Layer 5 of a small transformer language model trained on English Wikipedia (15 layers, counted from 0, width 64). Numbers have three digits each and are written without spaces.
Take only the direct path to the model's output, skipping the later layers: a vector added to the residual stream pushes a token's score in proportion to its dot product with that token's output vector.

Output vectors of the tokens that the questions are about. A number n stands for (n - 500) times 0.0042.
"ross": 542376551618583570550403591479625600387491469397528476421338388548470514573466462619412387505452625465521457512644599591510444429516488567529587496592567577436485438520470435715376478394513516
"wife ": 412434356398544482408582263607484356405373481423521488442381438589464446522380542514530531634467498503384341583477485578531571396549531641471470514662602412526400631519568469563699446565463407
"ium ": 340376403467532432481549470389553336603481536407563396472429397485470467576453399670492400426367348657552550615448534549631276583671366479450382478540581448414438660456409609535543540468534461
"ide ": 519606497612344497521364526505641373492513492342513526553389455593486446538532568585372350532429492508567328714425508526589557421714393562567518551585668534347543403569387658463426441390517454
"tion ": 623382508548366511420446614610693631387356586395450443506514372420537506581544497630475445597508410673511543390432433319642573332652355453405584474466453576581411700575447582600373441461497414
"ently ": 439425563455404433435665531377753465289547452322506394490317329462606545723544516486444468574534543410692442718593443549514366647497513584433591468535516425581306606280531717541517443564575510
"birth": 265490429531519636440564305492659528368551461563576524375487597578487418539448488584460604572568574435477396452569519510552426534674636452446485384593644412406490516439578474391538610362581396
"endent ": 384337345636341518500521375506546363477482525402335432439390413378527628602560670526537542738616554602542470671423629584591429387578518575407459524485640494560387516508625677572544701534559422
"Republic ": 528404631530430579543567273564546362590541485395500496469399537376432451524387507594495500577482496535507493480535478476486360434624481454573398546505464361587321525658527553451596515377454453
"vely ": 374605626403408411347585642491613470474620430375481413500360292449452390690584529455460347613659477617562470488693382503477287383533494539398581396515597525581421535447471533544569704634447458
"erson ": 547420483687590362497497312471569523598331686506460547455517382672544683638339396604390526587528506599494418670384448618437470374453597662373458479642479509538437555454506598472663509491461354
"Bow": 480490555506545502741542513484556522560528494516455521477594483760488424517451549478479423540598571542456486525456491587497580480526494568475580513457451538498386551517594442540549596361466472
"son ": 397549391490511458393617280442466420517470613472472540430445400628520390553369588497610495528454425386440327621480498586454488374609431663529441586576441599556376436519578605449644419577511477
"|---": 309460634588179459573817073644975378263534436263450262304159258845166371876401513922342136827553670747337514813608776571453299137753590926241573280620694355500345876487460622723774706243206315
"t ": 636304356658480521348540509470549532613416508464554535432407475394529418624580510445546387433490342497593425375436497475442591309647432404368638493482446608446429593485451524477537433634634588
"everal ": 482641497461417542503533377397518306332527393365433401611470347687482365614516416539413337431550612560545488663521627537401463265581546625423456500620640411618477490593369560703456609619433407
"pite ": 503548510471347355453660367461733435359414546497443445500513415692419387725535384525324418435513627399477648544639632472537441207445428514259497439707569455438393503598320519534466507354587536
"partic": 511441566531409456478546449527585469418717400450448435516449391510426476445490409447498442538541430527391462540657611542459521471502378590536583418635545481471519521638441693488545595491486448
"oughout ": 455671586402487363593652324549583452375559412577472423265566487545428437752582395471529403509588667442518518664524582474413532385361503655477556416621586410503509497593415697589529638437430355
"Apps ": 466411467453486567513517332629531386314583465362447589465530595675571359827525467452474361645589397391608517620594611586374259529646428618647520391408579479408535693614510564550586549295288453
"than ": 469541361414433425416555392521557445423520419291385399368341395660586455454506480489413347465520483486634594543541617298608553177601556485313699543605514460427507430402349789452741658489308358
"ous ": 453629640549488512503624506406545477514434489398586296377363415491477494619431500396568462512489606691480695582454407525657386510547314564386534361526530534650602522423486613651321549595597333
"ington ": 367555424582526458639555497626495471633456537533517392320535409655468664614570554575569337428425569463317508725386563523445538324577508602487518359542500520572432587445531619447609511461531497
"crip": 420484378525234516355544545413624525398575485516633545595334473614414344527477370767392432608587631632500542357617629539586588399510413531370435471647591436416458608668506620760598556396552362
"anted ": 567444393602536509491590484515661376401595426565592474584452238493403331655533640539547360542479645509578408677473568594487451464476666520247512427595605384558360532537488683449350538383573369
"ton ": 440468378542492547565622479558505500526468563470580404396493355644438522625527565470637550446447472547431410422431449486448481373709435535394633547517545590615488461549331677476655381536518575
"ribu": 467350414646323577459479523636580416419574486555531591540368400526389494657514334484244473674558612539476248694390579625492480588419500461440512473562677532539494557579576583583557703424532416
"result ": 433458631500280545492479462621516436340582560371369422415310492537468444523478513471516524679518380532497403556620460455484472494436497611363469344552557645438429656613573670528568567472361530
"ominated ": 503589430573418331610615371405523435283587366631439570406363337494520548638513651426351425537489535655531362643613634562448473549517509590503458474531488382448425612628583582455326441387503503
"ired ": 603488479494364386488587405436661380386467551481408543627370302643506602635483509621257561464427488512470378610425494523513417444558577682468494451592731275555443340656465602471318519361584518

Output weights of attention head 0. The head adds the sum of these rows, row i times number i of z. A number n stands for (n - 500) times 0.0016.
o0: 526345476500492572543483412500307400385620485475504599594721625569468513363436351588366498841537564751256538524671586665368699553411544662467518252612422539568344476582635511617600494367769557
o1: 451362423537253581523214309705447574531707381549356540604805485805456380324688288426619390464620683427477405528481298442715708430543562453657415372525448486534585529468471481426553465368376474
o2: 442441532526634519514535506516487539517500570491618323471515327409489517412391440448442473634499485626578461496443556563351494517596480514439556443537455447522514402540481511634515509631512467
o3: 460515544543482249529443499500202518399622381441500445365503521604641483523439562561714394196509393586454570575457561506603536296405510477441493583558370568412375553280413472512302606453466700
o4: 512467487439585543688410539656609542483446675449620436519616726564505563541590364345464473443570415663618494488336379658328374413760554717485586480622500421378573526613363489601663401634395259
o5: 589436459452488594557619436429459519431448520534488319440558559540431550446507387489427445667526703603482517497521435515434500541527567516435450403532460467502561568510612505593437461504493549
o6: 418691306445484497363565645387389646410312462585524602453560529439465361577460518511570551307374509406676527553662585675538623552402483412213347619364310636482373574452434485545513397471580552
o7: 518485409540376664441652532478446469428459601526430346683423648606523669412678494646293556514537592655336483535544370554636495585539574607207472306344353519505657513484621479561374325694594551
o8: 483511508645543524432482501604378601504453571422582466509454473463600553562564657563625564141323288603401686518505489514437718410484348469478385529457448607463478582395400523404739492570474348
o9: 517550480441444453539568469507541410528512493599434558508397521505508582501511521489450503474625492595511490529413404363548382517587494523592486485548485421458662474498528544501256575554491503
o10: 456389448532415695641529543498493309510475519548491503302242467446450563400503460238470658514367568581478415514423532527488416309434502586357435311451533593424403456435551535542612527409486572
o11: 404503498543520528599462533470479610484540351471429504480580481457457492603528606479605535421453468338600437504577548541462588461441521385515393512550523606462445525458436487546653610422486526
o12: 450552304468515482707587499463491474584458588741393421459501486579530633637543467496392465481484510409674386546353426560308474429648602459436518350551444544497593589605425652780466617498548517
o13: 531384498511373350437436464539384396605550557435319710604381406543570530436548308585427510565594387501405420562486404350514678418181520495538550412575483494592307278606494680355469484482645414
o14: 616515520673577463686512670379386662269403429527622371642492475482355363619287464491400296445521429618495470498397421440384335608370563535759515729659515484474508516553579512671271421612392361
o15: 497375678513454603520526451441467536359707422595431324484593510560526620578521638533503352615368552548692553478689542493459503534397519493570546460473421470566562557453527506626359467389499686
o16: 614531319545399617421590606339554567491392647538616484488305394395582466474516600552534710354251499612430454547303512588341457579580548420232294402482392561527474506487463639443653545679631486
o17: 503583324551582400594668477650494520623333562674592447339627583499577564552643647376605526238464572467517625538422541497538472370638507415474367437522441494435553522359394493630571540434362559
o18: 635541406478666564612474613597233442550303682595499415408437393608564441604457687431474717229346384345643452344486638412558492478602540507264479666502510483603381582517469459365554650450457311
o19: 402513403491545439515539412564552597448462388603641688339669622435416456397473583525677504591535482531527684385644586670500593529736485617439388502477478519486642510532484433590603470330461631
o20: 494611520505494687616600772454600507434376475391383635502410483397447414585575345300504626408663465467421375572603468402301444426176364524555395584629607487363604454527522400528418579534191402
o21: 462554501477616447562443471516703419543454459526501507465343527376577620567620610509417580512411534446483406531492438298597463370630423441562425327515730395391493611396491478529481705629514397
o22: 509511505570553411604369487519523546433589512414497549592581511655590472549493642590516444534430301439572422372569613637511553627589501502400562494471516473564583460591356466506569493560585553
o23: 667421348437422463693558520479425418430439490595269451341468591527236753590602592740593507485442544607601515300489352468706510519596577471252439464392425518452409591297413501465623392621762548
o24: 624329698302571457547458520560544342562565468262495332246458440453503514509512571442561499812598696394531416401603589367552497312648553442430628580533667406441470427324473344329508649354331440
o25: 506656424456475394415489313561602514634372259526690487630681560620564281409507288357489483227724763424254663695491389373472419342570661331733326424583496520427551751415674479542537610417400335
o26: 476472491546572533456418477480395498512498521572525464571465422556568478522449447428504456450368441511483525499532492519481617508415423483546497469515483529520451580533513539544521507448470441
o27: 597431595436272631572524495497647516465757441550328661591497552493477588578588608489440560402568481651490500556547491362433403457442561591575432549590558448586610429432434516411508630486581549
o28: 563581385671395530433652506408640559412524469677517689581508511711655583567649732563327469200385330429500532551732533339453688581420506441376285411284586572489838666597485564586274595460564510
o29: 409458555464594472574606362443451545522565431633531513364467593539427588417297269478543428479494523486511582434475426517430316520503596633553511387539489484398656659461580640677551461491487603
o30: 322439549601524511553435515498450538491461500494422525400523500445490592479522457410532450462420461441588517531610527462444670354254416532649527511463563570567311430631429527595559421329452417
o31: 500448683526505516596466508586468486359629473381562365496471552534551455589440547476566475563454386530593556443477542628434302512492512571586625557566463474404475507448532451474541431500425562
o32: 722487410493481382518580554574462423491572527509599441540702456689524381487483584515362440570652574538508425523480642473645405623643667427357486548546502424425533384393490357484259564516528533
o33: 453433604493469647466690419403541581452379466544477272522390417304458619570518663502536463550339603479664607497500551478439382597364574456595377467401437647588412519511603625475560473577722591
o34: 345458429760574208617478574618253554420361575201705130293400454604674610319428505442597439498517449484492342572315512495567614467643636412486473473387488554282262321562396506510414472560546072
o35: 712454477491320593445385673264603632240588478504562123353390644641525556605600459518437427494184608641788365664376261549537466517568695347204311422495508430288336727347465576551248351646439385
o36: 600492545444441498633414487553346431432639360537416695644366463602536406662401519390547544560572438363514389385561451463529359647470339420753543390727392353312718525384620466482446646397331633
o37: 431457440504320550399417580588667401307502510478615851537365427413511336505530473513521637508486335485446439446372464454561409541575430638586492510363636541282484585531577480240492551545630355
o38: 396336748512451792422697328471285312474357353526536394371326474369391527302408499290536561397426606727529672525477423357534438403204650630522364440376361777428475562436787740349403315377586525
o39: 492423544465466387384689483660540456586362370492558287388325543233438618532641700606527595706637590602417730525503329403603604301705595449447448596490517508473415378333598493388488429335409309
o40: 403452487608530578602528495558426592422579470630477354698669663669445602636611716657424377482436517332567526418572472552669452631588589541623629544381500608446545674587602417629468453355635498
o41: 554344613516606534661358460469131513515554444443324434427517458644466510601379289478638376553431516289484459398613475509415667435199443453650543409695514569436382624436530525581638533297294553
o42: 539508448507481464501509395393482616503538330552385489707561583608434564492507432579441485494567442552512517528599357494521620669413650449445302463604491529532476529605552588540484502529684406
o43: 626449484515347528717525579631392238400387590575445446479481133577478392617494483445403615412573411421977349432344450333289163454398508363640635431548284454331401465571593530515332534596546453
o44: 508446435708478646544583566723482513355688589520575478471772579727430656407622560540470551566498375606496475448582538555532618755615445559469477401345520431320545520585514361536486453445652372
o45: 526405560643484433589494425678586399454544482560510512456567418553665487562707746600644440544421415499460635381594521427478551341526424484610542436465499449582694493437447488506489512405304653
o46: 572231518594326543617446494699460551260638541604570524432671518548393550461562473671528532597407539525646535360551414337447399510537602606746503401492487327466355537484597493471614442443626326
o47: 591505469386657488202533468318449652420444466492822496565527176343390219499100348436476428486415497477753602471578621569458433826510326353546402641558471539187441623420635361480525537671572459
o48: 388420422357470682496413423622468433463585580711426501590535278563679257482370356372520570632324558509572439371653603618459509533586520560330446457509411381672620505330370441501611551483430410
o49: 594595337567391339554833312559327639439411724553310389252393568603673663666518313460130434446552611291470681735554472264413616362311323473707402417577694432419531556493615543580388606457267567
o50: 578404575430528440545537500496391546444428381449508328488555424446448489517532456401502343645623550602675492531586483500428600399393589460405447442613327491596520380447531600564371447609408645
o51: 496467435583501581525555562362350641419473497566455442487543467528477559526500432571528485309344466547558532525615500574363598454288523497322366415488377597543441582478461591670608442582540590
o52: 450312441579443528507474639492522552448459512518516249538694500708488501385531388425604309502559535412498602489471524630659390557408676603554454600497536687479370449622501364643366352409349411
o53: 396507484567527344679425439559514442335576208407482476572591334482466287564366618555405534987613381343612349397639725692466542583595625392425502470542572495627357331565552395560509640418657631
o54: 547432524596518443494447513540437457522533622488573554485727322645597447407539553543388409448554413464599448531519668451386581424430459498492644437476469515592501418704470465614304571445500619
o55: 381437399341534558370676633333671517461499418437432535599467402417464532621691308383258298658663593582389420640889573531399890213262408520112527565284659649476531542540470320648377664395584503
o56: 414488528616589398417486557523434610561566673412592355586517539472608431373465512714570414508464516592275516474429487614586495495588475547415704631492400406604624328404379414554493303610303522
o57: 597629552426428260740418447411272335426470295257394635357649669488584370527350734522306551577615602521636334735595655470465586327430699353454378392776425633426330273359399595546341573419612607
o58: 334540562533532525434612715357640474733493657491316558605308435384631661724620669693481519299438320300492415547432467482383529413342515437429642645403607714451592422584273580538516490469467339
o59: 445420504597518557541353560468538603289552531455397491645749393562542451611559510526383295589465277469654436524568633591501703600332406559573453516554668604580417467675392416574322512646491552
o60: 524578432538537314204667472407391686695403655601591562408425475403559529397422494705413491257436496458432579625348501378593599492502609482298418572415494513644508408462428722435398411619525535
o61: 552409658469374579464403443449415627398610416326408427426560458524419474488471536681500533464445511378744515446636503575547462456466529499300513441454416585480501526360493480448689354652481759
o62: 379562393555484568556286571507462543439615540724380671615625446636502512396417360542440511296491332579520447496610441445459586510506349631577493461558465384662634556585391467735358556619433426
o63: 267511311576589549523516507543145440574348616714499410367512394457528588293420468613516711504479472511541515487469488611391675444674438540351485269545248539583459493621585545770438540433440499

Each question shows a token from some text and the vector z that the head gathered there. A number n stands for (n - 500) times 0.0041.

"B": 538522490490452549560530465516426498577494562555483481391503582453499401375570537482698495481458563451381613527495400387542518571524570508418638448663511564571502612707445466550663491468568493
Which of these tokens does it push down most? "Republic "

"including ": 613596468586399498452450435520518615547546519576414437387508581545538531463462471621504522530516497481415450650492395382514624571553532515554452505573524547459707540524389678425638345577618526
Pushed up most: "Apps "

"est": 423389570546384609444583495585451397443551708552607474486386464407414546456391484475476521456521557707693600429444749616465435574578495468511578409571596511524429460386609413465456678435352453
Pushed up most: "ous "

"ems ": 486382573372556530537401469448601535477451516497613426468506599513475570578385469572427537485549434579412609520607524512351480472564513418578655603419519521391557361554372426463462404545421375
Which two tokens does it push up most, strongest first? "ently ", "vely "

"ext": 572412562532540491476487520489502528484500594560498469455475550447536458473404503541470483525576529577503464512495554443525529506587507504489588480431558542568542568536503575560630417534479469
Which two tokens does it push up most, strongest first? "ross", "ently "

"w": 550554536539466503511482465460483527437450474562375453452550446454516478574482476447408497529559544503598476484488516546571518480525598486555556505464519467572641538528509518409528415583469547
Which of these tokens does it push down most? "ired "

"ism ": 517373580353638492329378525539586440462515554357522569509556583549412453529509476519438585522473470472496264487599563548399456404508556494576549330552436401448347516378452365470404532343446475
Pushed up most: "Republic "

"th ": 393328499585421439552324514459508485387428420384466517566615508527482474719435482322320552462572485392542379566560420619378553301407376547374656470567430401492533423468604476501360542542350519
Pushed up most: "than "

"man": 556520462475503530401491469482521477474515507445415452522521516487494453603592503406433531481547479439531396570553553581538602464528472570523427450527493430526592499491481458448437399481400523
Which three tokens does it push up most, strongest first? "|---", "Apps ", "Republic "

"us": 609362600589505549555702701476534467529447493560660564678460316382502590424375523475541413480517566674686536247377756632594405543532619463460467483438546611499465575497585548535502628532426702
Which of these tokens does it push down most? "Apps "

"i": 369459555518599445612435571491509572573399396401559538638517424588517618564448486428418457442486512482614612410552446568518423507568530374415670526378422459457503433510448533581459476552463570
Which of these tokens does it push down most? "partic"

"v": 496609505517555515482516470522463511525505582567460472479446483481571499454478504561506459523529543510561606490447479410555474565537511491513452565495545499548534515457521628467615437520570427
Pushed up most: "everal "

"vely ": 488514489347458489454547420485544487397486451539496383322432476523504562535415484546423427467519486592323585545557526514481445508490479459446598509343508433518558394530455456512567381590419328
Which two tokens does it push up most, strongest first? "ently ", "vely "

"st": 405339551489643495469620546486598524650385243391682525656481382657617660739430423487465504294579536470655661453527328612453399444460455490377393594516447471349616326569501558623312472621303489
Which of these tokens does it push down most? "partic"

"ier ": 411435545461597562387514499570534426460339630480515687586553480521481456565566461494546533478482619497689471451374587537535385414352560512468408361539481390495315499318621528411335605320398430
Which three tokens does it push up most, strongest first? "ous ", "ington ", "ton "

"ted ": 505262435381595452467527437531549466465471437446578455512547580606564535534391378656559497435577497454357511565632328510511314445498548477576431337573340413362485450413427614576383448542420366
Pushed up most: "ired "

"most ": 548567474387565518582611535497402409428552533387622477446567348423522730346365434458463327414425574480481609357648408635563268566516674458621560356349463446457461481422587408433551595479429488
Which of these tokens does it push down most? "oughout "

"or": 522517489379628550550671503444502465412296479419577490550581277454584663508537458389412560261601652494585674547561468572743378580395713332577747482323360406580513272312569358361304417596297426
Which two tokens does it push up most, strongest first? "birth", "ium "

"Cap": 675592517513576496419516475527437496584559519536376454455505356452584522422500556502442533500509511461532408542406410458642566622403582455485400502448507455556588515485486512444573403401597559
Which three tokens does it push up most, strongest first? "Bow", "Apps ", "partic"

"ol ": 384389519541469471461451491582561441539613330406568519551413506615429494587517483420436538475510443511631469557580571533304482419700418478464519471590473421318435480406423506516307543434392552
Pushed up most: "than "

"uty ": 562384587371672578383591531487535459565447494533579535525514437380531451494471486470473572476589462647554421452425655534568498497617542532554457410464552521552445548342501413532424460527358575
Pushed up most: "ton "

"two": 622556478470410538559495454503607558641538544485541473443486495532526633374464538474537459560413482541473526494538508397532563560552496468436484586500463543483671483613386647523655373416564557
Pushed up most: "ribu"

"s ": 473308527509486466323280523558592513461468521516531507369595475652452530629470474597510667473587426537451472622650570639368477430453450592586619358549473393340502387393377511460367468457358351
Which of these tokens does it push down most? "everal "

"Gar": 678587521486516508472500473506509507548560489466418491489576430419536476409519538470467572529454507438535312527439514471559571593377580434464427530489482478540597519478490517425524489403582637
Which of these tokens does it push down most? "ently "

"ap": 403435457600567410600438639455559610616337531469497613703522358647539724478436501384538479564529513507790674320604461578787464466554731453635472345413297482567513470398421513619508447447488595
Which of these tokens does it push down most? "partic"

"at": 357356568320569601528565474549550520532327485471530449487487553630486686566357468412405553424491363566464638563450533572437469531525495375374631484500522481220528253528451419436360401570405526
Which two tokens does it push up most, strongest first? "ently ", "ous "

"ers ": 542398555526463487468428502467660488500524417487503555646493419538490463640557545443492535555502519525635379472457672554426525430554441508481478557468520468425570542544424575428325487434391534
Pushed up most: "than "

", ": 469507469593408443497361499516538534459542478529409486490505516527439430510533522576476557561515447514403393571501559480448556481507414476501569480607501489439502513525401524428468515530521458
Pushed up most: "oughout "

"Rock": 594524549421542493400397532415494525504507509474416509626532432454554435587497545440436489604464476509592225387438493482592591446421526543556405517458480464585548595494536412497550481410516562
Which of these tokens does it push down most? "ently "

"'": 451320483501538471463586587537662540574445401425598545622534551577551675576393449588552390475516462512462458422553499684491385471527447598355301456493461485502609451655423537672512363513431537
Which two tokens does it push up most, strongest first? "endent ", "|---"

"ing ": 416457540525523561522522544535571503491371522436565627509506624571367565544581467436354563433549503522594572576482543592422546436545536457508590549582457495498412334365528447437338441467441565
Which of these tokens does it push down most? "ired "

"ers": 492341556547433474487380514466674498518511449479529601718484407559470487663558538446503520577491538542684384428450665595425493399580424512506469539501501463413573544530419595448291532394366528
Pushed up most: "than "

"g ": 378396445409384510520467478512660514443458355448530525536460548635358639614456487428373500544456361623432488510545689621405528414550415451440528453496431443424441334439366430501354444500357517
Which of these tokens does it push down most? "everal "

"Dep": 564549492541442544471503504523479477557523508648426484436533419432524444405442557507617572566525472565475477525458536406598572522537571571558534464721522552548472612512453441436607499529561547
Pushed up most: "Apps "

"The": 596597503432474579358558331514504449456527511566316374355494509451478417573594479467425594531526448511471369555485644496528569498540463544544380492482578449522617534538483454372460387537477499
Which two tokens does it push up most, strongest first? "|---", "Apps "

"using ": 453417547481504512606497409516585513556414594522567568469565572471462517449411441540503444534495563528445615388517530574479350449536491506463460552407520514550595512594530574582560529444483509
Pushed up most: "anted "

"re": 468398635520659587516544566439532563632238654590640607616563336478572642528245461402434559484593591608804792324406472523726514444467682449617553436449462572626466491277665530571555571574413648
Which two tokens does it push up most, strongest first? "ton ", "ium "

"ability ": 592322550403486577426505350571512349484549640425500502643481411507411521542565460442414534480428610544503349392466668575451379471622381446579490426502544417427537574358497639344377657374432560
Which of these tokens does it push down most? "Apps "

"N": 646579503459490571327511373540572432427518494532285434386538516488426448586565475502381599548526485455462301558499641517525561445510547520576417431614502406500540535509459483301432374483482517
Pushed up most: "|---"

"Par": 677591517474619494406525486513444497585558496526379461467511346447576533439461551510400514502508492459489410524387399502651573611380574453482366471444513451557558509465494501464572419431575571
Pushed up most: "Bow"